Layer 12 of a small transformer language model trained on English Wikipedia (15 layers, counted from 0, width 128). Numbers have three digits each and are written without spaces.
A neuron adds its activation times its output weights to the MLP's output. To switch it off is to set its activation to zero at one token and run the rest of the model.
A neuron's activation on a vector x is GELU(weights . x + bias), where the dot is the dot product.

Input weights of the MLP neurons that the questions are about. A number n stands for (n - 500) times 0.0008.
n14 (bias -0.044): 406590568717662614547562387651677344533599473504236380572391603453488361881340457346282592539379421576519562664574426421424380710533548472565565485460448422535600710662411561401374373528549731333545457527345619631663300470363591449427457224702519600593659290364377611555391530724629522407689650486611554363419245662579504266737441602428616405539337589396429469229450658603454546266332
n41 (bias -0.109): 622611645468470355664518289313487681539631591312526610353400391226470504409481650377686712676474679523471576137518584708330404382567387428653576415384496630243664614692416381439534443639534389385628411434349628317570544589417447476767567648355539467592579611397436569507659665500388284415521474520555674540492511398600582519448545433565592402423595535348518263658382696587678405467284
n101 (bias -0.089): 406477347669559447583446496303557633255670699354496473417578500405647543473625369488485643516594515536378625633310550416756350590552572640703622496563342516392346368425379516268744575427474574449390402578554314481624423466500369599732287475297710686379564621589747431689566504530326661379415538458365566732370593535477586171558531397616415462566596507263463406345388619611627055633340
n116 (bias -0.084): 540628594553459361412347536676371383500548586615592768680576482537582351540493300500448648636288896627593534693510351593500356708323682526332326373444661347750536465582485704482655483489410573522462361464634496446333587426593463448608375571532738453648365627405440260434697592472323407549462432341374653521606453669525523420522613566489435322572358357361423372406401496636453622431466
n123 (bias -0.057): 405606613511511321275482445596520379387526557553682783525489539589489252670533437496420601537375504582425589511427583373475296474375493395842732522649275474431738566481508618521504335523379467617466489460293441424292558790357571455667518425475595475500468237453803518279500337423868545480563734530511606257569442410606596463471478404646445482518530567564468647354570385453583514452402
n160 (bias -0.066): 432435625617638637481598223333742515253408630300435579405417455454874236579542388453554384362603500756296610375702517357686252534417434636545693575246292454436608588708375472308492547532484664546560397575444538601749556610433454529496550390522460485551784542432349597569527566500360461443684433331414644348622447451442420466672447703422459489391585431750362538549421581489631619489539
n200 (bias -0.080): 380558330528450717587447360669470401399500367413471614619282698567797439581570513701520585579426548580363666570327657723395369595582693352674271443279259319651601565132423517464662220487413479397474397279529291528557586727540734512427616577653607639534520607640424197363364799662641543382476447429577368524453394459607630438518508650466516331423492733331331603353461358266379419744382
n217 (bias -0.042): 473734607516629510460620343468707533489381477250530580439346536185588477593550340441322589692349500640500500607516546592448468513617503497576467613425423587470589426571396337471628551566449587329448597487297456513723560471252561456440547509477423715313477633463565447328503688583456660431653375491467443497330626279477598466480550382613673516636425433239506436414628364441424694413452
n267 (bias -0.088): 406438520564393519386512519475801512500607550541539515440364775208373310311613500451507408429203489524744723621597592480302283395518643436458295423611414418423546570397415112576551750618398410527247410426403413408403631609378373757731307485431511388605489558356476534418527673496515639562400577465454531287565442573567484488622672433572473820727560575151388555446447496596603615492408
n318 (bias -0.096): 472739575656319476422371411470426375573352429251537444539318647401545472396707784386485444353569837471587698387411570665524348553227529612277607601290519326597496251327705563243688411690479598638496463568424549552318700539417471435532316723639488572697630500431537432263342398551631664387527536184268678409525520504375551504489565693450532774516521407483643618540335636580544707658463
n331 (bias -0.016): 614424347407605601622352469511324510441587318530339397607421632668574455527618406597598759545386540528480481676434638623709546514343321758432349377563444393630575522444415446396340401514392545638504455603274360588524500350345679451449538551476437483446456768421704371538510543434644701530408548494510748423206503524334355524248555535666521524551606629454533465428337623520493473503419
n350 (bias -0.116): 664458565560436630630385430368621566284546493266511465557455435546248556417626461351493579514272436500561513668653570578767517622609265658627500441564574720510541359546554424445630236434450539556686269590472514214667445578551564507497525448404540486442761430563222438570559612493507553469470373446662465244649441462446533647573416595504552644597464517324467661674268610551527500584564
n399 (bias -0.124): 543512668440473455426438531598511570227339591697398673463415439535271670546904543625393776523387624445368504543260606575485534585471543627489356573461284337669618578535432532379437533743398582368330453512519649229620634410466398577557586626720519519235583473345516496445589455589390515515552515581401543519117323577504455449460562610389346564531393630484411469431358854930386344574528
n402 (bias -0.115): 500350621567552518404376281473636489278489668388419565458383572544411667421746459340406399504390620549539641295444703522511447580375336725755711511533598559188489585734466511336581430557525614500324526493504463446373561765368396500717371377611553406553433263624735593526620624535500503430396568354597569364580703663328389507468445459537529614446620458462514701522328377547701507346713
n484 (bias -0.091): 516500524534583664441718500521617406675369454564524667560422462452580500450551595569556558461398545600443577488407226747668556457474496508569363380528436743581635434611205508462721444467292484285770163531601591307496407594607552371601468515358748388561420671453321358673609579650396537584507615309643371359528027446500561610483551603468345351446480519271380265500247651699431546555444
n491 (bias -0.070): 278648573472627511507548758434487448559272399475474581639441543609496548650682530600672259422567529564554483548644497474565319747584353337562417445436194389526642437481515389291381426396397693393492455474489504536378588618428673545639429452272575646381295559570451351515921439355577656465261587463580600514415269431475589422516756504485482370672678634291454511562583492569500714678481

Output weights of the MLP neurons that the questions are about. A number n stands for (n - 500) times 0.00087.
n14: 527606465617500588487461637346444363510434600521678449526411413510471627503589856594513477619637462330608259429390661370347471513657560473354226658513392497522592699625392484589323374421807510368428596376514595589721503692578598486567507476490483346535516448363570591493522392503639423528447611531240458154531448625412513591476353294367427576525503436416542360479688497454490513658410
n41: 509561580427346565371447453479504567673353344661465539341456537413346293500408417398546413323402574420638437618687728618662370455323614439367570330381519381414412540434575551437457518635676819487593415655338533522724543310481470523519350574693457551618473684592602641507411593526524519459524367510746537519520507554537540659324384562536491343369482571465606519520346515415560642626374
n101: 565407548439493406637542545657362247658526571519472207284539757284453449576398437497535450496443541411426607487496676408482419530426358887562257758709475605510413696394454649401534507433650299603389684666424515708515575291365537452329354533346371648537490395382439395633473612431530540424456515511644555680529467380441490460790637599270562648447605356712474542674500551454454419363462
n116: 675614430606480613663494497491594665742345500292431346713500541506575575287720592494385470520636376203523447402704507388702603456559657440571593321570530370440518443477402440703452506636552582520634604514269403347606446565442525269592571540639456404478481461345523570602497450651370404640540525621529413431470589441352621597356268446594359469490553370430414519559447616271555472341449
n123: 409449590590378479428549464631532534530514354317208478725478443588624391437420407651560450540535614628506448575490404534494669471617522431403528325575478685563424485509433468500485500500443464454476652506484234568416533383666580429609395516442596409464577403537281533463557624395523575293485313287558458872516484580418353629491602395573540376585538399384503567721600565576417644534704
n160: 522617666469312409416432723460594723587716417489449475585778407557516361507429629621591312490319380282548403526548523483433507513370438577426347528577700546839389607469544576455350493534532410473350676464760352490235470605413503464493383398493454595414434541604323500593463287641674430652500452489603641435348457387581453553424489699461386507526464497353605320658377770530589320606580
n200: 374483616465404358372632410561500469561573394385371557334532306307678515490486537781579404409490694504608470271481605334496661527552451665304443582489672521466590354629493520412387473698579334374457625321644421483398453341545570456539623539507529520547775604525330354833357725385342343770283394569462500423500470685590469662490426562627584630414644350382526645388580662576615510374425
n217: 542612642574631528440511481333614386470505432599365439722556574461486652338439450528500388384399462443601625289467625528494351559447429618395577534514497474429600508624433484664434589394369515390312426479549549477362465360387516619463535359518544602541692567472577491561522494346579365564361735544514575497611426466486599624583544553488541320383452454503470726452729465451393519396621
n267: 565490682503490417606500589435365571507424476599440545622497406388490563503552398572379255547361510561493525522677259628331442462387769483398670510360661599536615471624510417473634535680620412329510542514514631620535325666690554486412476298486402525577452444257531489670490288472547629634723442628470444393555595313338581373412392385586297340300471555497722642611565542330240685467533
n318: 402376459494525758599533500417087411530433485548570463419558518293585462485623440566509367524468518638391578619641311515384480323378497550443540562460550534580431615442385447527684584561617609622610491341541547549602562413506512420601443562560481526444503656534448425536379331337792423491549595525579434433528362543292536356040615522497472584351596705550577572536733503421379674536485
n331: 545438557319425558510505518552293546592371528571497655568528453515480463468410454347508438487565480715541512502550557503381520432522659450354443552568563367500384585605416615508532559426422354572524500564574437592444490495533363476373529482511596498638483460482562604580542450637547563976522356468508425505593532480634493571056455428484526522489532372477549335552604510583418517439450
n350: 374455479384516531509349659413585726464492525391484646521606388540640539515420597257363591512456455566432509587507386472321566669484615382509620535342563570690463367354441497550479467435665464394467545387643471785578587415366414474400564427519400751613455525541541361326509578420356699305677500462559466519426614506589424478509631610532277791487476433468588454287344476557509411617436
n399: 608448548640342430334736301531569401576542318534585330416528445517402426679346356545351557475507548371468480659675461792402677520638383486469633590587493514462603503666451449787490460637782612309520271470453489482504425541580368384539507471482563641667649884507532410573349681547431637379258561317447465458533794504311572435406437570522448483481662507262437549326471439275447483507369
n402: 612497447500549475643503692457546607565407770554675507412573633660558354444573597516350626350482438374478434551486581596595518448658593516525316685432621454812524441408513524682494700386466550423500491410412533640403392439516509537571474670490523421408491538384245415548339358553387328568533576596360450637516483630576410601542214586395391518585512324464520188275433528448430381541484
n484: 494547379713360418570579469684586515244531382419604482565721339605623371339411554405419749573379587524545366539470757653301500299445628429558615409447556662550222470200332560427594513703376500462543577615521546697313630489547381445455521521693471444540401507517448618560450500450515314382520515825507469576454467521541554571546201514635529606460474278704315517493483576306479454655433
n491: 639543485414398488564350543564435356604531525460522590599318582293599595314588588362491583478444442405413521339601517595542548497470431535571475713583455692558365351484525611544485491400350533560623585582600645456513391441466584464418490381532232306301473553639427413385272510442709449411443646574528678544354592478435491750725406298532431620734578356436371661510398614409593530612414

Each question names a token from some text and the token that comes next. It shows the vector x that enters the MLP there. A number n stands for (n - 500) times 0.014.

Then comes g, the gradient of the next token's log-probability with respect to the MLP's output, scaled to length 1. A neuron's effect is roughly proportional to its activation times (output weights . g). A number n stands for (n - 500) times 0.0007.

" were", then " not"
x: 417490476295489486376555585533400513422721515632559510508595383503415485500612556543339575520464558385459426479381726352571624584555523484539479438487419508579567512462525455487577451460680546494595595564564504540498469478534353389511642458384584542543551605480468410543437332600477538669425401458386397485474614673503431552147472492434567608492347487552449439314659494457510509551541
g: 637634484566640409580413569475480682532445646772432528659642540260473643560446515345621654584301629545333327421485560439315330405686236633351596470584414414444678559351616365466346550491445553329834578498510708369368637134666399615379267449544321397558590629661467488472254274658487667453483492618613382418359498635428537462570689479356579461491303663522475646364576479687534357426551
Which neuron, switched off, raises the next token's probability most? n399

"ot", then "ic"
x: 634338421362411320544588566590537473563352461560498367232606494546313651511531394587489392329641359352477506558289504464605790596477505540331526623454548622572536579340665612476293616579625575467603443622474478599339443610464491492298418646455532551742467390377406624594469183567506593626421607638470418540634465621389482587506559516503406485439479593492429519466557496425466357395663
g: 370471623537289560413172369297616376630459472463271544458315392657496700501602610399552450607377572629561571444595393412342514504505625558454470433535365526328735673359625413502482376473345748385376489543533802355621652918591791612545403278677493505548488535608681355550678667593591458552390541418543609225413577483453456555565400465645382433501734438250490315560521365486570325478420
Which neuron, switched off, lowers the next token's probability most? n318

"ad", then "c"
x: 644311585434507701434637691392449556408542302497440409747616410470442474513578532602633440313649374578581437504448441405449637275556433541371446446654466433610557407488569521614397587512455547557369328493362443455564610408478511420475723453379614605706309382689315381528529581529411608707366265532624570561420560522412618677481454436464596390554510496402550598512573494502386544472370
g: 284434506602400633453246483394356573594178555554436602806454650694467751497504346594633565333425500734578419641714612567553505454402479417620754643600531614442523419415365573561510472421481683398375390548497577560607447487454586738517384138350592553426357473435385668253441421478468476343293597278552488722551648366567706565374407392412414233665423483473534665577380472483669667590332
Which neuron, switched off, lowers the next token's probability most? n491

"x", then "ing"
x: 506506503378379455442472607710582337389330539550670616452565561628346609528595366498598299401717421391486426490363469548488636570469526619599601495491527630486531533385522360557462522430592465604434413630524621556430500428529426468349530516366417616580511435507351483537526441561441442742531228560529357510404598616599606597402386567316430366372450393622559625611677454380537586218621
g: 517420318380271566648503598723323517403621485434284229486426436520542458551447450547735617729298448595460291615488471343601712510450406616446440440502702444668697648414515539472586529499315393615535444596491544508438686458242413419351398484553300339492488284352363504655565494562613507499754346455647748574479498540447510543556531494890625734728394236647570212538525394625366583459427
Which neuron, switched off, lowers the next token's probability most? n399

"1", then ","
x: 636499568452606309562521574310531548437506402486467438540559629540480527481430320555526573531367609480456526523477641294406560510484592480372525356468526607416406599663367572655421484625716498499729441470485460450524434517640439465456592490400468530574363628644486438468347481587493414593608492709639491593446630487451491630197600326413619287401533464440412466469615498330464533572416
g: 614551524714373372414629548565553312372581577302406666742721511508564254693674383629695498658534615564547544469569399492355552349522521543544466472378441752417561576466316543450348757204318298494423700501514451484620561580649529571300705445354239335588494842403486590522770609472356399419481700339529465543578534391537604482602473326397463341420613346673384439436543369288500565281471
Which neuron, switched off, raises the next token's probability most? n41

"th", then "m"
x: 520450741287532508458624585674354591322584500541798583566404389749403414444406441571417412389518377493533374498278475433529535244526352681354673650514549525524651775487390652518374739390489458455501490745412494484465539558359520470526762405391498566589333421496400639457560530456453443531425449562527449447440524580490616587442502518513480495297566454470581619522571493482370674403466
g: 621415488471571757550538524345390512543344252745339785564664570477432277518342475590511387481376574762606469407495648740466558675590511597662444401312619410490648430633350485335489382288703471362666517524522350480522380299467476481716460371500593668510519335411477470442693549418404843486647510394494423607430436412168598572511770513563423515271446478532458393630358832392402496369544
Which neuron, switched off, lowers the next token's probability most? n123

" st", then "ock"
x: 414299355333505458487403629628442504583647514408455497386478322427494517583371575500449336415654562419505397394585523424383578345613531620516544488458508598588502556453475514524567379413672516567552550516445604596661292496431438436460716469494371571395599415474324667537459439596563494570550522696399634536597514514630450356504385486435643458485352367588404515433806434463478550420583
g: 584552413422495425429586491597599467405390366405544523658273421404411535445792518507653260578584355319420435562534587493366382411388333470197434338432539745646361468559554442400569464466555752601373406512483262355411567608436594391773467488736477287620414473681470670522488339470553425533526379561466606613824498741485423571492457383417621826637514670423537624646599624235292761615337
Which neuron, switched off, lowers the next token's probability most? n14

";", then " A"
x: 469429458551497546461472443493293496587531503516683213364447462557360591424375490482603530390456572300562500411377451557448423491530474561477525576609650388617508620535511561459492373525743579531587652619412565475521493493422479365442629647543525590531551517535493585540534324562513574653454492424509572403563573608502639458128471597458623466514406491417562632481469337471379523543456
g: 427459579509518424448600500440414514687405592599648411518588562539577551540506526390155399376406514631588253396622532632359509372251535409493683598343501518359458535416202683488435638678588766466365408431780435648576570348617535525565497594618398395571594433634412690221481610622683384388547516604399367621295307590438757400510611624314488594568335516308511714697507224293709498532324
Which neuron, switched off, lowers the next token's probability most? n318

"ard", then " ex"
x: 578191437359537519443479516576454475767507428570443276553571329506625577382631341552475332405407521565577381559401374385452585497532510580374446529558564618564500473575458579592267626537473515547614338576439588685443668407537510435487634522412495410719490405440391426602557470504422498766460328686394589703500621611343375347456567367439541505469460481682584507441580517533411578428614
g: 575496423497487512430613854441628629558447655624393501466548710415295371621486622302459421296618484291475437659397412441549414560787614528416345309628554498494596489488650459703491225399491572364347597322258279280526163562702469514488598588442585344618464526451613295641651559469403491603566570605452391391601792606500529481341706616455654398697679364448551581304541359436458373415685
Which neuron, switched off, lowers the next token's probability most? n116

"ater", then "n"
x: 469451574382564474449503676674448563574470538575515601564539284386368508546419458493544652276299358684562392689417641297534554460477524468472504405513309576489505647491475482542531584345547491424510309587489597782460417391466395511317381452287494635523368525432540585609527534492425417584487411483461540511575655640389639542324760653490632327564357323669481571453544494469604539526706
g: 441318596663377519659647414606475781422416508567414499595590601342482411513477508484408549476553618512424711432468537682416539495566399763564675439461555434470468167538420675394533536550446401583458628646411547533337527679552279394486114506602548579336504514355509582579599493571065354436607472576384734611637467341315690374512522573573485609513376471114546629420371818534456298669398
Which neuron, switched off, lowers the next token's probability most? n116

"ro", then "ad"
x: 614427243332555618385579482613496561492414479410641449615542477412344511374417399705633297297609467349503626487398704237434389329672451549603468491609602609488443399513551506596514520371565375552438406618537569648604406538409471614638566390450527451617506366686377414532664345610419507651461246523474546609379608747431477620428418302466516497602431390447506535595553495561501520617500
g: 579704499713469641529442497541523483487419629482435460678464202472548616419640549467167470428683429204500170466589464507491531537523573456394539641367634778584609452448141433557429492340318568443491530628495346539401496400492474345472719646554618625591473433567414540465384393784443628492506455604423509586511461405440397501323526692509405740798406286464514230627471345568876530669407
Which two neurons, each switched off alone, lower its probability most, in order? n350, n402

"es", then " into"
x: 539511633329499520429423596527665496529451271508405441546478531420453420628406434399641560270570535404447388502494466452542609459547510441345361563497479582563453411453525435702508615429642528577473643533492421498513585553595486566738537462313546483588490539570530544576326570468492525717480505550502370700543418390322405552250605404356501324450650383543513528561626387454501656649425
g: 413492414682805251429482471480610637274468315568371557373285299411465427419501837652345613685532633480454586604612516521596574423561410418541501373383425434702660437600444501522526364494642633734611448585502402417588497344516625512542382618303578431618254405577478386392336702576419705460417379590418457438488357356458435402575304646738272684572405501551336632668432729845456627433326
Which neuron, switched off, lowers the next token's probability most? n217

"al", then "d"
x: 516505398501449471435601531602591528552563554613579397449425469484365608476673379571571345150450263568423371562391498462351541319476520618535502373493535748536521462459502418656459640498560533404379646506582531514347621447416535417401516357206406580665433463431642667575439503460513462646479524594527382497584523354366545666471594400372523535504551448376561547499757584562423603542563
g: 237578516562575258448350678373639373309228469475563294506622425286709534596394540508345312356450414707639476504316531639427687457653469661589535496575350243552296559724388585323680593577599355478480430746648674463498431256685385489481749413650377550531726432611532507539705426595473694490564386254546317438529675442469420463607495440476538458579701624457644625618506473474424297419394
Which neuron, switched off, lowers the next token's probability most? n267

"ant", then " at"
x: 449304239429605552420594559499211560708451395474354454407533371476635563604516443608531442405654443393442584507290422360515536485565414542506465446451430540621620583510424462546380475395476492393631553427385497638590472575556513490327705559612421451610675502427500626472496386616550487803507398607511415588676526538536639522447427318401698452552459524502420430548582358520343650602440
g: 464397568496416590450559469760432526416334416501517297367373265724425319357256634606376304596670640417432279616738549315481582657574565409439717521619735630583346496439530615649437551614697632472644300462452256464562363371582606427412527542641475702425725661687389363520495560453626294492514342338511289566521466645455423568343255426707617396518537315301529613537517508582523686415704
Which neuron, switched off, lowers the next token's probability most? n200

" of", then " a"
x: 497513328479473432503527509518440558507423462540673498495498504544491563501522538464500399399425454458537463588388597394590604482414561464462546418523571554534493583480520525590474423473544455469462515574558489633503401509482519208553462508494503569499393540458436520465412415581492602833604442606508552452435668641441479550065459501508585573554392487534451446558568487557483429551512
g: 707482655419357549513516707530537589561322609471572350363582423751434478558655808321488564535412451336443375563446379725762697411431639410560730375656497339670659405430259175479438679442568552371576479460391286536370436523750520458299464618500386508288532239424381533429522484647455464427444378491385592693444508601390656442510513548511589494761574462351249738517566304603721417540454
Which neuron, switched off, raises the next token's probability most? n331

" to", then " con"
x: 459419363466500423355491482573510522451616475559655459474611497505566395474583517576410425339487499379505352540349640499521674455467542500483468462600525556380449486469557507517517482404669450463564531633663584605486387440449468370431534448582537507480498521509593486584559367586403569827502478467456576444462648678432445640145509485369538530578383503419607462474575579456432440497479
g: 580461412292275591368539709442429473569395530347761682355650717484401520466647380523303543294531425363496529556500463507326501436602533562469300617430260444758626376626563636505508417586486664419432627659430564470578304688607306520502855403365588533579377621664558415380667655454408471536564399391532352449475697480557346583462549380692425404745691233754647394361419295446470401345687
Which neuron, switched off, lowers the next token's probability most? n331

"ist", then "ed"
x: 723339396440598695595389468759374421564488310487436406600499323468479358553525459604496442481655412574651359626482520584509695473624373615295421377401401514705638539491464679695430515517519467426688624345440813440458435533516451474461655503572445460617403389670429645573468361563498476556500466462413547631579553610408467530496563613361627363434356504424517522285472251533352625440441
g: 559495355621635705447356485330422486622217603527590609234404567254581550279638645648467713387721369374550492414454531650594503543489497354580449646633501508523303650578422559598449451485455483370519602415452455465446572378431371556477677440289584248531426353564649635359393450419523473495459687351427656332642617659465792701634509418373403327973358310694500433502518458376689625466395
Which neuron, switched off, lowers the next token's probability most? n14

" were", then " "
x: 457449465280513451376580602490421555416658459633502488445652373508422482485617561559379594544445549413496474443350717320533560588563547465546486465469428507587534544471540441481597448489675530510593541586534481555515491504532373372567624483379548573508539564472431430531420369597520520697393415477398402444500537664498412535151508489406559622530391512573401518334683490471502499587490
g: 543652580493434440464584298484274347534639486518426786339635487335605351356476698434512239423481686448621650547426320562329698301324432495461751576376555644527528450188472518684572481493539448620397553403474256666534525566410312505283552529696312520584550726513349311662561375566809410306394516422497655486485571554506477565509487569558309527703618372514547542358557452816370680697406
Which neuron, switched off, lowers the next token's probability most? n399

"um", then "ber"
x: 774378479480501492469528425643482400557298313356563454441565453537504488458542481547291447169755503536460620611335455614493380673566516701459559431477440506696382345502435471657438675554590391570560671587478541543483419495680496492450471521444418462624199503599478569615503441475550618668558395579533429626655611419415492465434501332413536471403373483678525458543609265596312383509473
g: 739471477300246624674715564475460628435414584610708522332411413475433485321333268661750627580667554343420433575430375401255473354621595500455471431358641490527347499552303441595570453558660729558741671459394568478446656507514311411393604498402517723444238475586645423545619546342575499518825586479459305599408241630563326555601574433624403446697590423717454362417581476329363643441333
Which neuron, switched off, raises the next token's probability most? n318

";", then " 2"
x: 467406658580614431496504603526310478703376354434493363401462464351470577523571464573722348442701501253569577411370385507445469423598461501467671495531530627683544530444520391462431417496768418587485592603536515477478565506519587430462700567554511498610426409766473506606550302479595559546493413375533384486481536729409436551220652541501476590433380408420587556451492494565434539502382
g: 209482232344337592432671405361459465567501516498904635692358422604331681655662471517355499658568538346584473315586424470517520406510537514323418356612533466436545296660377764441453569224700408369674583430246534577442326539497435673627393535187621648467690371830387573615541418504589485448600482465570527571581653637507575469484677350547546378376523638415510439655580519537295420359458
Which neuron, switched off, lowers the next token's probability most? n318

";", then " 20"
x: 499520454628602516413512609551347449758378338498517363333388395308486618532543441514737278468612462278514599447373438501454516437553430499542518474538519595692493447465574462501448377463736478610564651567437548507443634603485609507318637582578556508540389437767485585583518263497585548486535401420511410537497572565419489546204659502549514567378439461391623588414463557601432575486443
g: 378456597382279455613389538584391554510440616647401633416561388616652375520434422305676740241483563523346316680439393725750383426568533655334582806637340463175461654633431549537415754432531557458721351528548355405669604505363429376741457613381481532706371511682690522466207410434578626494559308596445521324341583435508714415351475527531629613407442342422555527647564425375412506401605
Which neuron, switched off, lowers the next token's probability most? n318

" 201", then "0"
x: 529374444392502513559545353401401404567556457645515500358595593656608496545472503698512448362553343398470544402394617620293731430449643366480597375366392485459368485558588616433417541479717458404555403533628342477526496515547616458404747507319500566742233385598450510654645606531500601378518298689544493520495524620405537506482619373423470510381578452418356545538623391529707382482553
g: 531765391365542603624651546439530501520544523426425324478402365524425590660532367682414344427461498545586412360490575449561407376638542647461374753277452540675498326563402642450614293579465520316555514478593616393418385607252643653456422506618650370428225324604463661580756504610385762502545541257601714190434368493707575513482484433640358503580473586109364383660434671531527734619352
Which neuron, switched off, lowers the next token's probability most? n200

"est", then "ate"
x: 428504467493653492508371613676382583423626504516563457453411452526445510448685360473585345126806420521498524469522490148455727579537647734477429677480485472548443527482386591520405447513662448359410465467538516511687463482473329423372596524417519627607517304450446529528546627639375332538577590608613607321369599362469505406485505412450537535416470384571623536574541523416453696576364
g: 196531540682667452542423293432506530761536439438459485449677268395553035389340668416664396638433374346389545313601392418308546485431495283506546461642510844855196771670511438510523454502506389349562624570525296570511390727494628459454477368391538445438563469538348487604485516506588389537559693593663605613526809414482526557535654613507540480499344348573456538535481502595452517407544
Which neuron, switched off, lowers the next token's probability most? n160

"m", then ";"
x: 717324697584544535324353509500377413415622558618702555476506586523499418384512585654550423200333539424527385426293422338479463516550465507465528426541450589600536728475358429495377627466516555452570442847482525520427454503558529429365646386791434572506411409498305555700309395710453520614488492524557529605597631490510568472523577481485435402391380342679501622621547560544449467265501
g: 482376554543459579385845550605391535539624294467576479316643442551427749505617448446618524700568259171696333451641416338691465350418419459323409237530395547555436734650435469391523390497794447497510705588593301601657660377494440499214580674549656467623536690755535515537410415390371410528677426448402296584454575551518522577322545434451484377554573531410413594197643507450449719477349
Which neuron, switched off, lowers the next token's probability most? n14

" May", then " 200"
x: 447445549271427491619566409615249374525361589714578485578616345507589434375420456672616681414744342615564472568412327417462597393443500521349423597505393623400535494542519558543499487514567312467548455497471518493406441489382580500498593570321598453617422491662481504550362465503540554610630261679516582474567520488591678563346523375521566464414417431551571431440704404502621540391605
g: 420549615548150455670537254549459433643401558615460534522598503192515552557658577523405539617297550624695802781683642722609441386354592357575340644425438471441460479703597451407525249610499435647710167411410436407437692402597345478637374609580446403399426710607588494520500597485561600382545395406578431592234545493567374430395419473665502464401642686546574404559212565416524334357321
Which neuron, switched off, raises the next token's probability most? n41

" not", then " t"
x: 686501527241426527353496572722525376553579483636540409247345382499491456518587540609460487493439439395475313581370714508513723472555495574306438513534393437585589577588534587463498497528511496509559650481492528481407417462629443502335578503431581497568384441541567552547569284596458652633570530343425640474560738478548493538291405441418595479564380349523470496391673609423436486567394
g: 521370257523600619472350486638456373467667396484718402484550409505459218509563327593523577500550203501429669532411373473464629350498523293428571209320672601535447286591505451341669399343546516742667621923662510572355446498559571497393558414666396753414457337512631592445430523387646372556624386471581383388562564817370484500350567463372590567490499446697538723539516302533329629761515
Which neuron, switched off, raises the next token's probability most? n399

" p", then "resent"
x: 504369331424524546439367433545493530447547495559404548362546404587330499453475433562629369371722568562431515539565629441474509468522374325367430620501321475597478578416505482377375670499579559590559659570440524458475465500602457391645583401424525582497328557509474557419606522473536397549506442920452541553506474583431581527530442523558488515495231419621456475301779691496449534484454
g: 550434539614642633395525459563415465588418450752364604446543758556578467437319436656238410480515676566525645431594703262539422644536517388332365564372362511472228788274354637439681424487449653542667497506534372215449836359566321478422386443446697426714304460499516601539515375445637630462479482508430548573245598573549555567377472679606708640335651711428386565537470565353334274318537
Which neuron, switched off, raises the next token's probability most? n491

"son", then " Fran"
x: 606392275414524505582625402690383410512590557566640572385567291594605485448463458600537408326544477399553328546389437204573537488536534655469477519501534523565587598555309531539476666532590592515559581380429410445496360527407477464598443454500489554395598532615492620614558589519326452604573392352503548370746687672555584409240500579526603298403527431620495632473638423312477614412424
g: 310652352374424477433426387095560516535379564642512477555395549504566459445727614374272755412558732314456541469598303510274369561128678290425581581503552371336435515411468762567372496678429605694503411481721564664473346556439499469884362437549687550439591641367594484530362346413745529559554461382431468536553584520692429325409461767431448546472685614506590462550546636460462466501553
Which neuron, switched off, lowers the next token's probability most? n160

"ed", then " that"
x: 615568334525610354349491429446425561509432357579614518575506393511391585492641519561453617416508564493461398570408522402512686603547508394483372484547473468592403578501555562673496327495590445403701462539576443410657451542539479308396609581362453466510453580580523491597315504515439556787593545550519309514439663540319484583240457379587646442564445414391444544477614488474491498551586
g: 577452501612400630578620547228251424419368574506439620564616512432645511384812466627630688675426386405431443144501327353627493500527384614559476483581541575290531514418647443422609287664476536461602503603358773712416414480574329536490260036487382409453455630510582559678402490599530489485537544538542530637490574576573550242494523415541634321375541270372706525356508442352622636618811
Which neuron, switched off, lowers the next token's probability most? n217

"land", then "s"
x: 563417330449568380425637495360340564407532346588512438392547454547483397412666391576504471692571443519455457526491569168448614461739426523381500412414582516647606581566414496492457567430605515520546343699467261570574334514483499412519573525426463475442535426555306424558489603623386404720566387699515482576675638747525401536386578477519573347444523336598433631432581370451667634447516
g: 479304611438651623578718496183330654414568472731284433582713688435386739283563295402546561364616358662641858579489462557494567499500395464413350628365410277324526298659417425421378524430434422500315611658606567423377454552441606447481669388492436472573554254405347599435542149702465587505525431623412632500567653642339556411764629466341479634601481652537521609576544553543391576484349
Which neuron, switched off, raises the next token's probability most? n160

",", then " s"
x: 497434441332507558530486604430400508595448411608534502361332483645512472491514537473538404353494522286490361533422633433498498464613432532640430321417535428504548526542572469565462414555634408503442635618442518568554609494510550359555629559497548521572383458583452545594389514582492544669504350542538586487554488719421435500100490530556651464417500530411522619447587402660329582580459
g: 591401603602461804480525570568470619420393721659552394530700384576502560547656480512438560332554326591639527665260581553527445774493654505592352659329592380317456450468589225409493423292473472800435546499329365668739555429635286492397603217372479655473315236481750464646444207497537488466580690636606464502703440415533451392515431482276504599473242402620464637324560424535561389517457
Which neuron, switched off, raises the next token's probability most? n200

",", then "000"
x: 584407530283552532491517586409481430524485538571539414356398604498474618465482513458531455343435543433400398487459661390493452437612384549613498389537504682447490456546531346635453384591773298504536489510506515343545460477517607523615590600460538539604396491713475492654351592636478418587514416633566475541481569711504480453154529457444658381407532438485566513458516555594445310621404
g: 863548625408604565779514528665610475768449480448591534392485445359504396412172522504710621319236664580457474678606381467283480534575448653395305483360537642674399492378470460460464543592396438612574489701663547459542467510148609568268139551544350595528516575679415411407481727478596413526374506449626513516596534460560544295501601598504513364486398560589200283525520687436297539638402
Which neuron, switched off, lowers the next token's probability most? n41

"er", then "ob"
x: 659369687462367408557320545511482448422550588479501462491439484671311799399373414471520436153513360585495448356393423315458457496445475347502491555647476554619415487412636579610462637493602558522522502471570618491522431410532420515413655375506355538604599391495423644462570553630494560746471600539682459535597447619511561429498580433558471406679354431568415412283639519550374564422615
g: 460487613631480416576464405607479267383428790417468545648605572520554425681549492448439634387367408791464726298729506561419262435248611518512720505614495499591620296487466471499489282510426590346385305303551381358450407584419587560581466404700511895330649567315483474444572676473448689410454730434553455472462437375502345419682493633575219510703641512472522428452277627767405335645455
Which neuron, switched off, raises the next token's probability most? n14

"ly", then " ("
x: 567453461383341449431620708523488477300568483594831495384575410456414528500572643642416541448430617472595292511504558538421618420491504385329449498474473429519463704462387610475560681420592380536562631595482298528527365512425551510485723427567545513487528550425435797595392425490219508577615366565648274468464564488396634396311667523556611569516427367493591590452560584383351550502536
g: 525427344643287536506332543336527535529440496500576536461660538494535486582370374327439220279554566674674352407403385382599707539582315372528771493297342651625603487553669536537772658597470342644498470510304305480540601581456707638529614593652468455502711684572448500773214593376559509542364645384432526723424436557471615761458423125702346459519314489413518435494555286394528497424434
Which neuron, switched off, lowers the next token's probability most? n399